Layer 3 of a small transformer language model trained on English Wikipedia (17 layers, counted from 0, width 128).
A neuron's activation on a vector x is GELU(weights . x), where the dot is the dot product.

Input weights of the MLP neurons that the questions are about. A number n stands for (n - 500) times 0.0014.
n0: 675,536,493,528,459,654,395,317,457,412,626,695,490,607,571,419,519,463,495,588,569,441,539,532,524,470,521,584,219,613,622,524,503,521,398,495,507,458,650,253,528,265,394,525,578,490,657,400,553,631,544,298,653,438,436,511,337,297,705,224,380,367,530,445,385,671,323,654,539,399,584,714,435,523,509,457,570,566,399,366,493,654,518,455,571,548,546,570,599,612,479,676,361,568,473,431,528,512,625,547,471,442,407,565,419,440,508,622,351,503,397,430,511,383,580,537,517,700,309,467,377,613,432,422,416,356,376,460
n5: 420,556,384,346,343,767,407,530,345,474,567,607,906,808,658,434,818,412,592,555,628,431,311,524,431,578,418,497,534,542,476,485,679,252,295,500,633,211,529,489,617,484,469,418,429,487,650,451,511,195,402,307,467,410,806,238,464,527,504,542,477,394,641,541,474,496,643,623,304,380,524,508,390,601,610,455,489,500,577,504,534,632,478,371,488,408,426,354,344,477,662,516,332,707,430,817,662,273,591,726,603,351,574,539,557,365,462,521,584,422,368,483,435,495,290,579,531,287,722,607,491,522,295,596,385,314,542,523
n16: 698,558,524,327,421,749,421,537,576,559,500,464,456,582,631,700,473,421,458,440,538,539,536,636,568,560,536,776,632,455,497,400,67,599,602,679,578,507,507,363,477,411,429,432,591,601,489,360,542,617,397,564,431,550,539,365,367,369,597,300,500,343,544,328,610,279,435,517,606,663,642,460,493,539,749,673,640,554,374,232,512,580,522,482,656,587,697,423,388,598,658,378,186,474,191,298,221,468,603,687,508,441,469,639,346,538,350,507,336,462,547,517,419,578,433,487,480,678,539,578,594,608,470,426,753,454,373,730
n39: 451,693,357,454,551,565,363,341,515,443,440,575,710,532,383,510,651,455,500,593,732,279,428,591,522,563,898,538,380,675,619,540,550,503,450,620,508,318,433,422,446,550,442,553,509,555,535,513,546,715,469,566,447,543,642,506,535,432,536,310,484,478,384,494,556,512,288,673,459,578,600,459,525,427,480,529,561,538,541,363,457,770,469,329,588,673,614,471,468,565,759,559,199,429,401,434,262,515,654,514,500,453,473,611,515,445,378,515,562,533,487,537,573,424,420,550,517,384,429,538,448,599,514,436,409,188,426,465
n72: 615,678,504,435,509,605,341,597,458,453,528,422,504,628,497,582,563,372,451,406,689,497,484,437,468,373,460,697,384,249,476,532,351,401,625,620,453,540,408,608,407,517,460,452,671,477,315,237,593,643,468,489,628,602,378,544,453,387,473,401,546,429,461,524,570,419,571,594,623,725,408,442,468,608,936,357,460,523,361,323,455,376,533,448,631,619,622,632,231,537,639,287,398,618,305,428,292,386,664,536,566,539,398,486,386,565,441,579,534,607,549,554,555,778,678,523,491,577,330,647,512,451,408,383,538,713,426,493
n74: 473,666,482,194,634,536,671,456,595,420,653,643,447,464,528,328,429,242,545,431,379,569,425,521,651,435,346,574,155,452,558,395,465,488,634,600,528,632,485,520,654,375,434,426,256,459,611,532,745,602,766,169,378,486,469,219,355,313,578,602,394,626,709,450,535,396,656,586,366,451,622,746,338,267,438,332,512,500,423,218,700,414,634,422,348,636,425,456,318,610,672,484,365,840,543,471,430,550,548,457,655,430,578,280,417,352,469,696,482,816,462,472,515,521,653,507,468,295,300,588,454,488,325,419,233,469,532,548
n75: 562,610,466,262,500,603,500,565,579,317,397,641,659,354,449,707,689,514,358,455,255,438,515,641,463,666,606,489,599,454,469,318,437,242,485,476,473,324,562,459,642,464,667,472,763,500,538,492,537,566,397,209,474,448,500,564,662,652,369,694,565,624,594,486,383,219,405,556,319,715,343,690,385,526,413,469,331,247,622,551,645,815,899,351,350,593,589,663,423,398,566,484,492,314,533,464,414,351,646,441,600,416,426,488,395,403,539,514,603,824,532,570,437,646,569,513,521,535,485,528,509,351,377,90,413,500,469,488
n77: 509,505,485,502,477,497,485,503,492,504,498,503,506,504,491,496,506,499,507,490,502,501,498,494,508,497,507,495,505,501,509,504,497,501,509,501,525,487,503,500,508,505,494,507,501,473,504,505,485,498,496,502,495,549,495,490,506,505,493,493,492,502,499,484,503,503,498,491,498,478,501,500,490,492,503,506,496,491,491,491,505,497,502,505,510,501,502,505,495,498,496,492,501,497,492,506,499,499,500,501,505,500,479,511,496,505,515,496,505,502,505,500,497,493,507,515,485,504,498,503,506,489,494,509,493,504,498,495
n79: 537,521,370,279,574,572,416,572,493,118,509,725,728,641,561,444,397,492,569,658,773,161,604,370,611,509,462,429,378,575,426,298,508,542,383,413,620,531,448,388,566,256,395,522,617,500,508,296,533,578,844,278,350,514,422,480,634,602,660,566,369,352,261,500,463,327,575,754,451,432,557,472,258,472,650,500,585,449,600,335,618,701,722,454,419,493,504,302,564,609,919,526,348,444,351,430,461,366,717,612,544,512,536,647,524,574,522,670,398,485,433,441,104,449,389,693,419,97,418,492,446,570,443,694,824,447,203,479
n80: 511,376,476,575,475,558,464,378,482,209,378,505,395,374,384,602,461,207,577,343,577,358,572,403,382,588,540,602,610,404,315,324,371,504,667,593,535,446,584,558,625,573,641,797,289,551,683,426,461,349,425,580,623,500,452,579,529,516,487,394,673,670,336,619,371,461,600,479,521,690,487,679,464,574,733,434,726,500,327,443,615,701,787,230,613,609,645,515,310,481,534,394,354,522,593,359,274,665,563,470,558,452,572,556,322,521,387,537,483,584,535,390,561,456,240,474,480,530,702,554,538,496,477,120,511,675,515,463
n82: 408,595,559,487,486,453,397,398,546,452,472,531,505,586,464,536,699,436,527,555,687,510,529,313,583,525,349,452,409,525,565,470,500,440,551,605,402,471,532,520,423,574,502,674,447,514,465,550,488,615,464,450,545,514,478,529,454,479,355,479,448,451,479,519,505,603,377,500,447,531,519,523,458,428,543,696,483,534,449,549,553,571,523,392,568,529,609,473,485,460,456,478,333,608,530,571,519,432,546,596,517,473,407,479,488,329,458,530,585,600,535,591,494,453,475,449,466,485,400,479,363,565,455,498,651,472,511,420
n84: 414,445,405,541,492,549,668,219,441,432,603,432,649,397,506,544,607,563,515,514,806,458,382,523,419,560,424,566,620,549,503,470,281,294,543,539,500,563,538,542,629,545,492,529,339,542,402,423,547,506,530,389,564,574,484,361,558,417,563,306,547,444,427,533,386,348,507,486,496,269,265,590,554,355,298,500,481,548,470,636,545,471,567,494,621,473,448,570,531,655,550,373,472,678,455,433,434,473,695,520,526,324,552,632,219,543,437,511,509,776,644,550,587,631,618,565,383,260,426,622,368,401,558,605,541,515,365,643
n91: 458,686,327,551,473,515,384,466,516,292,360,806,526,666,589,459,652,368,663,314,573,384,632,528,422,379,563,475,473,675,331,431,689,386,467,452,421,429,538,493,588,549,721,673,530,592,717,446,487,610,484,467,592,466,535,421,437,591,251,641,678,356,550,452,647,451,373,519,500,434,584,656,233,584,528,554,446,471,478,383,530,600,662,464,504,444,292,517,395,483,601,389,463,514,271,483,576,555,517,473,697,613,519,394,599,318,500,479,388,619,205,477,598,571,354,571,454,439,503,472,314,719,392,307,356,455,323,530
n102: 376,512,487,568,642,743,506,492,425,378,435,370,478,492,384,572,327,283,506,514,459,470,477,562,363,671,278,583,496,471,407,435,508,31,744,574,602,533,493,373,609,537,708,541,434,446,601,684,564,199,606,530,681,500,449,577,624,528,316,331,523,624,585,535,376,671,295,239,350,524,637,674,591,571,553,700,638,399,370,404,636,508,759,362,359,514,437,406,429,428,819,484,348,412,320,931,400,208,555,290,631,437,489,480,448,382,500,654,595,653,405,608,600,671,306,624,489,492,443,363,586,599,493,458,575,606,556,271
n112: 508,724,478,578,305,818,473,512,532,322,399,256,442,549,451,273,564,474,742,463,420,469,671,620,414,575,452,825,227,748,349,445,328,576,436,659,557,407,350,282,569,428,611,483,428,472,918,282,543,417,582,491,417,417,384,470,398,242,509,179,604,532,512,580,585,492,385,359,617,817,655,400,543,287,487,654,658,340,254,475,441,325,639,354,654,624,284,689,463,810,556,442,444,738,437,462,397,593,557,445,559,565,613,405,511,691,459,474,365,375,363,509,504,596,300,634,467,235,625,655,598,626,410,577,496,465,303,610
n119: 436,375,354,414,495,492,581,517,605,357,206,586,527,458,589,500,621,372,681,319,282,547,545,441,436,519,573,303,531,513,433,486,595,423,704,429,492,468,470,623,641,668,650,569,304,548,549,619,520,332,621,458,569,512,527,323,318,500,592,573,733,539,676,550,246,432,579,599,500,500,672,689,402,483,609,633,377,518,478,518,465,543,690,473,493,500,621,319,366,496,378,435,462,812,486,598,504,650,577,503,562,577,578,229,503,407,366,583,532,624,245,637,842,412,504,414,424,489,638,439,492,633,481,269,470,351,429,651
n125: 453,788,455,261,483,712,297,693,487,344,615,551,203,545,567,458,483,308,440,306,326,425,480,500,595,554,370,553,398,573,425,616,699,292,707,513,587,402,555,476,443,714,481,547,383,570,545,553,638,420,504,491,476,402,511,550,371,279,406,115,640,435,391,559,486,488,369,634,623,736,860,531,321,480,611,549,838,405,557,361,825,644,565,408,439,486,554,406,459,492,681,500,415,592,528,755,34,422,459,500,702,512,431,416,418,344,510,679,139,636,687,688,305,353,479,629,622,612,464,421,486,632,489,469,653,532,396,265
n127: 506,532,438,570,568,718,451,232,557,411,636,544,556,581,400,622,575,480,592,562,599,357,538,554,610,399,680,390,358,555,557,401,480,568,509,744,472,445,460,331,574,456,484,614,438,500,470,396,480,494,661,412,781,490,414,536,514,479,323,490,357,627,603,447,403,630,341,560,503,544,415,713,442,506,354,575,551,531,452,473,440,629,515,430,535,711,302,373,455,540,407,438,281,449,442,593,317,617,509,559,481,674,575,558,517,469,379,576,563,620,380,630,527,583,337,505,557,578,480,306,352,497,418,338,349,419,467,461
n150: 496,579,284,191,439,678,494,598,482,319,500,458,550,591,442,508,436,415,512,514,611,177,515,660,357,430,436,304,279,493,345,412,526,492,358,601,527,632,676,141,564,216,438,605,470,500,737,519,464,620,733,298,429,500,569,504,565,468,422,479,516,479,500,398,404,559,540,675,456,454,473,529,292,500,751,526,428,513,673,601,555,547,902,423,516,447,415,489,573,693,917,547,451,469,320,410,581,399,644,507,563,588,626,404,547,517,567,582,465,539,568,552,455,645,279,460,613,348,223,576,299,386,510,556,749,398,335,470
n172: 331,385,326,518,552,852,628,503,481,491,677,507,480,494,254,549,359,447,577,543,387,471,494,481,572,532,476,332,654,733,560,268,512,455,550,477,612,569,662,468,694,453,650,503,544,510,571,375,405,323,650,272,597,480,547,385,570,432,531,404,464,671,415,602,573,517,493,692,359,376,423,500,413,506,674,491,488,497,650,589,567,568,529,404,462,430,340,512,434,537,562,592,396,464,462,605,460,528,521,278,478,557,483,399,528,759,523,505,406,497,352,507,555,567,352,594,540,470,581,412,521,477,364,516,591,434,358,491
n180: 353,796,316,464,605,456,482,379,421,671,567,596,598,471,565,453,395,410,609,406,372,438,300,496,507,601,620,470,337,414,529,344,483,330,468,522,567,431,544,559,599,243,588,647,174,622,489,532,606,715,716,450,518,488,500,440,506,404,577,594,515,536,651,443,600,235,530,440,368,653,503,504,417,388,245,475,464,475,724,438,504,537,563,618,538,743,353,337,280,533,512,441,504,449,497,260,347,707,471,461,552,406,589,405,345,348,409,688,375,782,617,467,451,585,410,606,500,432,473,673,335,330,389,254,571,445,406,647
n182: 573,567,435,480,660,589,316,277,664,647,533,289,413,576,78,630,366,586,648,410,383,642,563,774,481,483,602,581,437,611,569,264,322,354,339,487,500,251,545,484,771,558,638,631,524,432,615,397,638,646,811,461,367,541,458,455,669,635,468,394,446,540,476,293,385,550,453,527,500,505,311,939,400,409,173,444,600,493,534,484,465,623,841,259,251,458,534,342,637,553,532,434,571,500,469,380,264,603,636,601,583,459,511,333,349,592,490,377,559,724,344,491,445,553,396,702,554,420,527,314,201,469,457,327,379,562,375,672
n184: 519,546,372,409,469,679,519,283,463,345,262,70,619,418,370,556,455,525,563,567,837,384,676,644,444,361,773,669,338,381,465,398,556,330,561,512,527,371,404,337,476,423,737,372,397,553,481,678,463,647,635,382,576,540,632,580,549,439,575,393,576,583,504,368,320,432,137,754,603,529,538,420,342,270,484,321,469,263,438,647,599,452,707,303,512,344,569,777,590,627,640,548,604,504,523,681,421,741,590,701,451,325,532,448,474,648,490,648,604,625,471,580,688,685,527,419,458,461,358,500,433,390,472,624,615,481,374,418
n245: 519,288,487,790,725,859,416,473,451,438,500,442,346,504,182,568,541,365,544,557,636,489,523,318,579,665,477,514,539,663,635,364,258,322,692,641,491,522,422,634,494,349,667,665,227,460,268,379,601,655,887,322,565,473,480,547,396,257,393,155,463,447,492,402,527,504,675,733,455,385,730,622,485,567,488,469,586,379,450,648,656,785,581,549,314,684,668,457,350,564,500,492,481,512,454,403,436,489,629,549,557,386,522,464,260,509,540,589,587,674,393,643,468,428,500,466,489,575,260,579,464,348,434,396,374,640,358,324
n260: 573,466,409,589,612,645,556,443,374,477,429,472,417,489,346,465,436,401,628,383,529,424,604,704,419,578,616,451,579,665,452,338,328,647,392,571,651,409,543,581,623,310,552,754,276,487,538,579,544,457,642,529,507,448,520,341,601,382,690,287,555,309,511,304,248,339,366,739,439,634,375,553,401,478,488,314,709,572,508,577,433,831,556,544,580,434,791,282,469,601,434,508,421,657,327,312,345,670,887,575,540,428,605,454,439,535,490,483,409,448,532,465,576,150,332,526,510,321,624,763,579,412,436,371,327,493,174,534
n275: 670,271,533,528,435,483,401,605,500,446,444,411,497,742,423,500,671,300,456,375,633,327,408,497,366,539,485,447,351,447,393,360,567,362,461,396,528,619,520,609,556,748,703,543,461,531,617,644,471,494,561,477,639,531,492,328,509,487,476,430,600,547,636,500,353,465,482,500,559,437,433,715,276,477,378,452,518,500,340,592,641,444,817,532,484,337,458,378,391,512,545,481,381,567,439,488,543,532,527,587,751,636,458,402,460,569,393,546,561,586,465,583,571,639,503,484,402,461,552,525,361,623,497,484,474,509,451,569
n302: 394,570,332,333,428,572,588,415,596,248,607,727,613,500,493,300,534,291,466,442,627,442,392,421,696,550,468,503,433,629,558,265,583,366,409,634,500,585,601,396,846,545,503,361,381,439,532,344,626,380,599,187,406,512,630,307,472,409,443,386,373,779,689,455,494,194,660,584,168,387,436,681,448,527,315,610,575,552,508,431,627,540,584,573,455,491,307,444,378,794,471,551,373,428,635,485,624,537,507,552,604,500,589,351,265,447,455,632,368,679,466,541,555,495,435,469,577,346,438,529,336,587,440,383,371,418,532,586
n332: 486,526,399,183,505,587,653,703,389,141,508,477,593,530,651,625,449,538,530,537,381,358,467,614,457,544,489,493,294,459,581,406,636,257,500,512,517,353,416,428,529,291,642,458,471,513,360,415,514,432,721,230,442,487,510,486,320,752,348,406,389,687,507,546,325,547,649,408,239,446,401,620,375,656,804,430,403,455,579,462,545,458,646,489,394,316,465,551,586,421,543,531,533,508,709,768,375,383,815,523,504,505,294,243,507,496,538,460,418,780,277,704,456,828,504,435,630,616,525,476,333,713,437,378,606,575,631,500
n356: 629,383,455,442,505,459,412,533,429,377,254,354,540,685,525,730,732,508,573,322,708,186,339,357,504,518,544,617,524,215,369,623,516,439,464,712,548,248,244,468,475,500,422,597,552,500,427,622,645,450,760,629,540,472,479,665,416,720,421,550,807,339,419,383,504,366,456,601,420,425,610,580,524,520,475,590,484,479,692,559,573,471,548,209,703,439,761,565,413,341,675,433,152,666,488,305,107,313,529,582,658,428,580,421,543,335,458,611,568,598,422,650,351,716,698,471,533,636,595,455,179,540,347,378,387,326,525,336

Each question shows a token from some text and the vector x that enters the MLP there. A number n stands for (n - 500) times 0.0092.

"'s": 467,460,505,464,486,461,506,485,490,553,550,532,530,566,520,522,526,443,487,488,494,473,589,481,531,555,442,536,540,560,529,530,511,577,491,497,495,480,480,537,476,468,423,557,482,501,561,557,405,403,442,540,499,501,502,519,471,508,425,622,569,468,506,479,530,492,473,421,476,483,511,538,507,447,471,415,463,716,517,532,548,550,262,492,464,527,477,470,501,528,451,494,624,553,517,473,489,508,471,470,462,476,491,534,670,455,502,512,463,497,566,501,540,507,413,491,502,574,476,561,484,532,545,461,533,538,523,413
Which three neurons fire most, strongest first? n82, n5, n91

"il": 527,583,527,536,485,443,473,403,497,523,499,472,508,487,454,523,516,632,479,562,437,546,382,506,548,496,538,567,527,486,598,569,522,440,546,516,497,600,491,504,480,504,481,416,545,501,506,424,485,506,457,417,479,500,513,509,505,498,452,457,399,536,467,508,516,657,461,445,576,508,468,453,536,544,674,492,439,539,466,530,467,474,267,577,509,490,445,536,493,429,478,514,569,477,547,482,611,486,460,536,392,519,495,501,583,593,508,471,468,473,423,530,442,535,516,501,498,553,453,483,515,496,506,470,462,548,520,441
Which of these neurons fires most? n72

" |": 474,495,514,522,488,480,492,472,493,551,505,493,473,478,523,481,501,475,503,413,483,542,500,479,455,489,484,474,480,488,462,485,520,565,472,522,503,531,550,519,511,541,476,526,481,501,521,509,337,521,472,489,524,503,507,457,491,495,513,512,541,506,544,501,464,516,483,511,500,528,492,502,503,494,466,464,480,711,479,510,490,499,394,484,657,486,506,498,494,479,482,505,541,506,491,518,566,502,441,489,425,496,504,460,502,503,496,546,444,480,462,500,516,504,468,511,498,502,523,498,510,496,531,471,511,528,563,504
Which of these neurons fires most? n119

"2": 579,488,526,490,536,462,503,567,513,549,499,476,504,407,541,440,540,510,496,503,389,594,507,482,544,522,411,483,400,570,569,474,496,556,455,467,486,549,512,506,516,492,402,516,549,501,532,523,394,526,550,516,543,499,481,523,500,518,490,557,468,524,550,496,473,501,479,479,555,490,484,499,564,471,462,513,476,583,526,429,510,443,339,513,513,516,492,512,479,549,459,525,585,488,462,443,477,548,466,486,420,504,528,492,368,497,482,524,527,561,559,457,477,508,504,509,501,465,471,511,565,477,456,487,481,495,467,538
Which three neurons fire most, strongest first? n74, n180, n0

"4,": 415,529,501,509,522,512,510,532,501,465,503,542,499,489,502,474,511,474,498,442,469,559,521,486,481,495,491,432,423,539,519,549,537,531,524,484,490,503,480,550,488,541,504,596,581,501,468,495,308,509,441,488,496,496,488,474,504,517,544,539,444,489,515,520,483,512,552,476,550,525,490,532,505,498,409,451,496,625,572,541,481,575,343,512,495,539,418,489,522,414,465,472,550,475,508,449,545,440,447,595,463,524,522,538,474,496,498,528,451,467,580,489,497,524,413,516,498,422,534,505,503,583,476,583,458,467,479,488
The most active neuron and its activation: n5, at about 0.37

"-": 544,464,484,487,482,511,492,495,506,536,478,482,488,523,541,525,491,529,493,444,455,534,523,534,453,513,564,457,537,547,432,523,579,464,477,505,487,534,505,505,498,428,514,551,542,499,467,423,263,511,463,505,545,507,506,524,493,496,513,550,540,526,500,507,497,511,516,485,478,488,423,508,522,487,402,507,509,538,509,506,506,517,676,444,492,489,501,522,536,484,504,521,585,451,496,486,590,521,446,518,431,498,499,527,579,491,493,352,505,557,467,502,493,548,510,521,502,523,465,487,493,492,569,476,489,551,634,556
Which of these neurons fires most? n75

" in": 530,507,540,525,493,511,490,482,515,471,536,480,545,484,472,502,416,461,481,501,500,479,577,460,467,506,506,627,566,468,521,520,518,558,524,508,495,555,496,434,480,535,552,514,489,502,517,547,335,532,510,539,541,497,506,522,491,520,505,516,472,515,571,467,446,585,471,378,528,493,461,561,545,463,349,463,426,649,475,486,527,452,530,488,488,473,509,488,478,416,466,495,595,472,447,523,524,504,412,473,471,499,501,503,657,503,499,452,486,517,485,503,573,562,472,486,501,497,538,488,521,480,645,548,526,530,489,444
The most active neuron and its activation: n102, at about 1.2

" Georg": 460,581,524,498,488,399,499,573,524,587,424,506,486,528,531,471,482,585,487,512,458,566,355,524,535,453,544,553,462,497,536,540,564,570,573,501,492,475,519,516,484,496,381,426,489,499,532,534,439,433,569,597,527,495,498,494,523,472,532,473,502,495,511,527,491,495,473,461,538,541,561,521,595,482,557,547,492,593,494,469,473,475,276,574,491,610,566,476,496,437,475,499,506,599,556,534,435,397,397,471,380,500,515,518,497,484,490,435,518,567,575,497,488,490,493,475,504,477,454,421,518,463,547,503,465,482,629,459
Which of these neurons fires most? n125

"ley": 475,521,499,509,474,458,507,463,522,498,553,502,490,508,503,500,467,530,479,502,538,560,445,483,510,518,499,503,580,565,698,496,563,492,420,499,492,484,519,581,496,511,362,448,461,498,520,543,493,506,505,563,520,505,494,423,510,512,489,497,391,530,490,504,575,499,486,450,512,493,391,460,558,521,450,502,467,715,525,528,516,449,227,559,519,549,548,545,541,569,481,513,615,561,512,436,548,469,544,520,400,480,503,485,431,454,503,454,482,513,483,484,473,504,550,492,505,466,403,480,481,404,648,492,452,473,592,484
Which of these neurons fires most? n84

" and": 470,527,553,507,492,371,487,511,525,533,493,513,577,544,495,418,528,463,480,535,587,553,578,515,515,500,487,478,557,493,490,516,525,551,469,470,483,575,504,516,484,561,543,623,622,500,506,479,316,556,524,440,424,501,504,453,518,513,509,552,514,500,512,507,540,469,538,439,507,503,449,494,479,484,520,523,502,692,446,484,508,491,512,500,489,516,430,442,498,494,452,486,496,462,525,461,547,432,521,536,508,503,494,511,655,491,495,440,476,451,562,491,509,457,448,480,503,519,520,494,471,520,560,515,464,452,452,460
The most active neuron and its activation: n91, at about 0.94

" at": 534,463,548,569,512,391,511,513,479,430,521,518,555,481,461,565,477,489,467,516,481,559,498,479,477,505,459,500,573,452,494,488,413,501,535,531,493,552,463,435,483,516,586,588,518,502,483,499,395,593,452,652,573,493,496,408,532,546,506,484,475,511,522,483,504,517,515,423,491,496,535,533,493,477,431,416,481,627,454,507,544,506,467,545,497,495,508,468,539,422,469,496,600,478,487,409,454,487,585,480,466,476,500,560,590,533,499,460,497,535,535,492,495,461,500,493,498,523,504,521,453,459,632,488,597,514,618,389
The most active neuron and its activation: n80, at about 0.73

" to": 549,403,469,494,480,524,495,617,527,461,460,498,480,532,501,472,478,513,464,536,517,464,513,501,519,545,496,457,511,444,556,540,512,542,470,497,496,570,525,467,480,482,469,494,537,501,503,551,339,427,531,591,487,499,491,614,486,512,523,512,424,494,565,481,416,531,512,501,554,467,420,512,432,461,549,462,476,636,518,531,532,497,549,477,507,406,482,544,571,572,514,484,605,456,464,479,518,416,534,518,482,498,494,541,740,522,498,518,488,470,490,510,491,544,515,495,501,560,484,491,462,472,603,528,425,546,532,486
The most active neuron and its activation: n150, at about 2

"ig": 500,537,537,582,525,488,481,553,491,613,488,474,483,493,484,474,538,583,508,584,473,530,438,530,533,489,464,560,528,487,607,546,426,507,578,511,489,615,440,513,499,539,500,490,497,499,465,443,429,448,413,436,550,498,520,579,516,491,531,504,455,483,443,501,450,473,467,481,543,523,478,541,563,542,472,434,423,505,492,475,526,562,422,457,474,587,511,496,470,272,512,507,514,377,429,497,682,409,324,496,410,490,500,519,482,562,500,462,553,527,545,517,471,475,467,509,497,539,534,532,564,532,447,476,511,583,545,435
Which of these neurons fires most? n102

" debut": 532,451,538,514,479,441,522,467,508,462,522,497,477,468,472,538,489,504,482,501,507,503,536,461,502,534,471,522,620,504,502,577,409,695,535,506,488,529,492,498,489,452,575,535,507,501,488,551,404,577,426,582,541,502,497,450,515,511,470,470,526,457,467,477,553,486,521,438,541,516,528,480,559,461,358,527,461,646,529,472,500,511,168,426,491,549,496,544,543,442,510,509,499,501,536,405,581,558,445,482,435,478,506,581,517,457,496,482,508,462,571,476,541,484,569,501,495,394,524,536,534,439,517,490,521,530,624,493
The most active neuron and its activation: n84, at about 0.13

"us": 480,512,550,465,483,542,493,533,528,563,487,438,469,543,600,510,506,588,500,528,457,546,492,432,583,500,494,522,556,498,704,454,516,590,521,501,491,474,478,564,493,553,422,536,479,499,510,473,479,453,475,458,460,491,489,515,471,481,508,468,443,552,527,491,475,509,524,444,552,513,492,548,505,490,354,452,478,657,558,527,482,461,122,515,518,624,586,496,464,486,438,497,513,453,525,541,559,585,454,520,404,505,512,471,452,489,494,555,506,475,459,493,417,506,490,494,503,555,504,503,465,488,516,566,354,433,579,479
Which of these neurons fires most? n127

"ato": 510,446,523,505,519,513,485,620,482,577,522,514,435,546,498,481,482,520,480,522,413,548,359,485,517,507,467,558,570,487,688,532,557,528,507,519,518,534,428,548,493,519,442,563,521,500,442,438,490,501,537,567,494,502,495,415,490,490,560,480,419,531,491,508,506,636,540,461,534,495,496,515,558,493,479,546,514,674,498,486,488,485,302,531,530,485,580,423,487,439,429,495,471,539,550,392,511,513,360,458,421,497,488,463,471,500,506,484,472,509,430,507,383,461,492,522,505,548,484,491,457,472,571,499,486,507,685,457
Which of these neurons fires most? n245

" S": 493,464,519,503,486,529,494,524,484,524,524,538,527,485,504,504,495,674,502,599,497,502,539,468,456,464,511,439,488,552,380,501,525,544,522,511,501,496,517,471,486,469,516,601,526,499,483,503,368,530,547,608,511,495,495,598,490,492,515,449,487,515,492,508,474,551,534,485,506,496,509,455,542,523,648,524,495,462,476,484,492,513,490,520,515,510,503,460,541,545,468,503,491,571,499,473,518,504,490,534,353,509,502,522,561,497,500,429,493,438,531,505,540,510,419,479,503,470,471,511,494,442,630,548,474,457,576,503
Which of these neurons fires most? n150

" D": 519,463,538,494,482,508,489,483,483,477,527,474,546,475,514,537,478,595,500,596,516,457,516,492,468,469,504,529,528,516,473,504,508,603,522,509,501,417,551,467,493,481,491,454,536,499,495,477,376,458,494,624,510,499,500,604,496,480,544,443,460,542,473,499,455,537,463,501,542,489,550,507,520,458,558,512,500,505,468,468,488,443,389,534,482,464,499,478,514,491,509,509,536,616,536,517,503,495,487,558,343,483,497,523,576,557,506,482,519,489,490,503,554,514,472,499,498,500,517,506,537,474,672,533,485,465,621,493
Which of these neurons fires most? n184

"a": 522,529,504,484,508,486,519,542,514,514,598,506,500,534,519,487,493,577,500,564,486,523,421,450,525,530,475,457,503,575,715,475,563,580,450,517,509,469,466,542,510,503,436,513,474,499,474,501,471,475,554,569,480,499,502,474,486,486,521,517,407,608,511,505,528,536,534,466,449,480,515,487,583,471,455,441,514,634,494,497,490,493,306,497,505,519,450,485,446,511,466,512,499,449,512,488,418,534,429,492,367,505,489,467,465,487,498,437,514,421,478,502,422,501,441,506,505,498,469,485,463,499,576,506,451,500,679,485
Which of these neurons fires most? n127

"ia": 444,513,552,445,503,459,519,568,526,533,569,480,530,548,561,502,486,531,484,506,493,549,343,514,591,485,451,444,478,470,685,513,559,554,512,489,507,533,494,555,500,479,409,446,484,497,493,537,480,405,550,511,518,498,519,432,486,513,478,536,439,580,530,493,505,492,494,434,477,480,488,488,601,484,426,540,479,698,501,470,475,447,327,554,526,531,460,474,518,521,420,499,563,515,488,551,440,491,477,496,399,487,498,471,430,482,497,469,507,532,543,497,411,484,471,496,506,488,476,495,482,520,558,470,490,586,593,475
Which of these neurons fires most? n302

"den": 519,517,526,539,496,461,501,394,511,486,518,494,516,526,474,519,511,486,480,554,583,588,400,519,543,529,400,491,539,545,713,480,505,585,464,505,489,442,549,598,499,520,379,440,582,498,474,464,478,436,486,491,538,503,498,524,498,512,499,460,373,525,493,517,499,404,467,514,524,554,433,505,517,509,594,442,506,697,505,504,527,433,192,502,494,544,496,539,473,494,485,507,575,538,555,433,607,482,489,537,403,463,502,513,478,511,498,446,488,513,476,491,439,472,538,498,502,443,474,484,534,413,573,500,457,510,582,477
Which of these neurons fires most? n84

" Ju": 513,554,519,499,478,383,491,541,499,533,457,475,460,478,503,547,554,642,502,585,539,549,417,581,501,408,457,562,518,504,504,567,490,655,555,523,510,501,384,548,478,516,480,424,549,501,463,434,450,498,510,588,494,501,508,511,492,492,503,491,478,480,466,521,535,574,483,475,512,520,526,493,627,505,518,526,466,554,470,501,488,488,322,571,528,475,518,499,479,386,428,498,507,604,535,489,444,419,435,449,385,529,495,515,589,502,498,460,525,520,441,516,440,468,500,517,501,427,482,489,508,494,560,488,559,549,552,428
Which three neurons fire most, strongest first? n72, n356, n82

"\n": 513,476,523,528,482,464,517,579,514,538,498,500,494,470,537,490,453,500,486,405,499,546,544,511,447,518,494,515,547,466,421,460,530,533,497,486,512,529,472,576,515,524,533,438,500,500,509,521,346,457,493,452,461,502,514,454,518,501,510,541,551,517,499,506,504,419,540,449,526,501,477,487,513,555,520,458,468,581,524,476,501,415,492,555,489,385,518,496,503,491,463,512,589,495,496,530,604,511,431,463,400,504,501,518,571,524,500,338,477,457,463,478,484,522,493,521,499,516,549,498,603,525,588,541,534,502,578,487
Which of these neurons fires most? n119

"ear": 527,492,531,605,496,483,537,480,514,565,528,502,492,524,503,502,486,534,482,516,451,570,516,470,516,458,498,573,472,537,629,513,536,488,459,485,485,523,480,501,493,527,484,469,559,500,457,508,478,592,393,591,594,502,507,345,517,533,557,534,336,501,549,484,624,563,490,439,585,504,426,456,599,497,544,482,400,598,519,558,479,384,313,502,511,568,467,570,546,470,480,483,541,582,510,376,346,623,416,503,427,476,502,519,482,520,498,499,529,504,455,484,456,537,533,467,498,521,460,451,473,441,444,492,454,424,511,540
Which of these neurons fires most? n72

" USA": 411,537,471,554,485,549,494,532,525,543,502,562,508,536,470,510,489,539,490,489,468,579,418,552,547,454,469,477,584,601,521,528,515,615,510,491,494,436,553,481,509,525,471,469,585,498,485,473,425,540,429,636,552,502,522,425,504,510,457,447,509,454,511,521,545,524,514,428,544,516,538,495,525,500,424,550,481,648,527,461,467,570,248,513,492,505,471,464,530,459,434,493,558,561,520,458,600,417,422,471,417,476,494,575,515,475,497,466,463,544,535,496,494,435,491,495,494,367,491,483,512,515,670,532,456,564,571,502
Which of these neurons fires most? n77

"ength": 472,445,556,541,522,535,484,471,498,530,568,512,479,516,537,535,463,499,491,500,447,492,505,457,524,538,572,506,429,479,631,503,489,633,499,482,491,479,557,570,481,497,456,475,518,500,557,488,434,548,418,547,489,500,509,385,488,499,525,481,459,458,512,486,606,511,510,477,570,449,496,511,571,484,421,485,466,727,561,473,496,452,101,434,451,587,595,488,498,431,526,502,636,499,509,484,663,531,371,504,452,480,503,507,448,494,501,621,512,481,491,485,499,455,519,497,496,483,560,535,532,463,415,544,465,465,549,493
Which of these neurons fires most? n0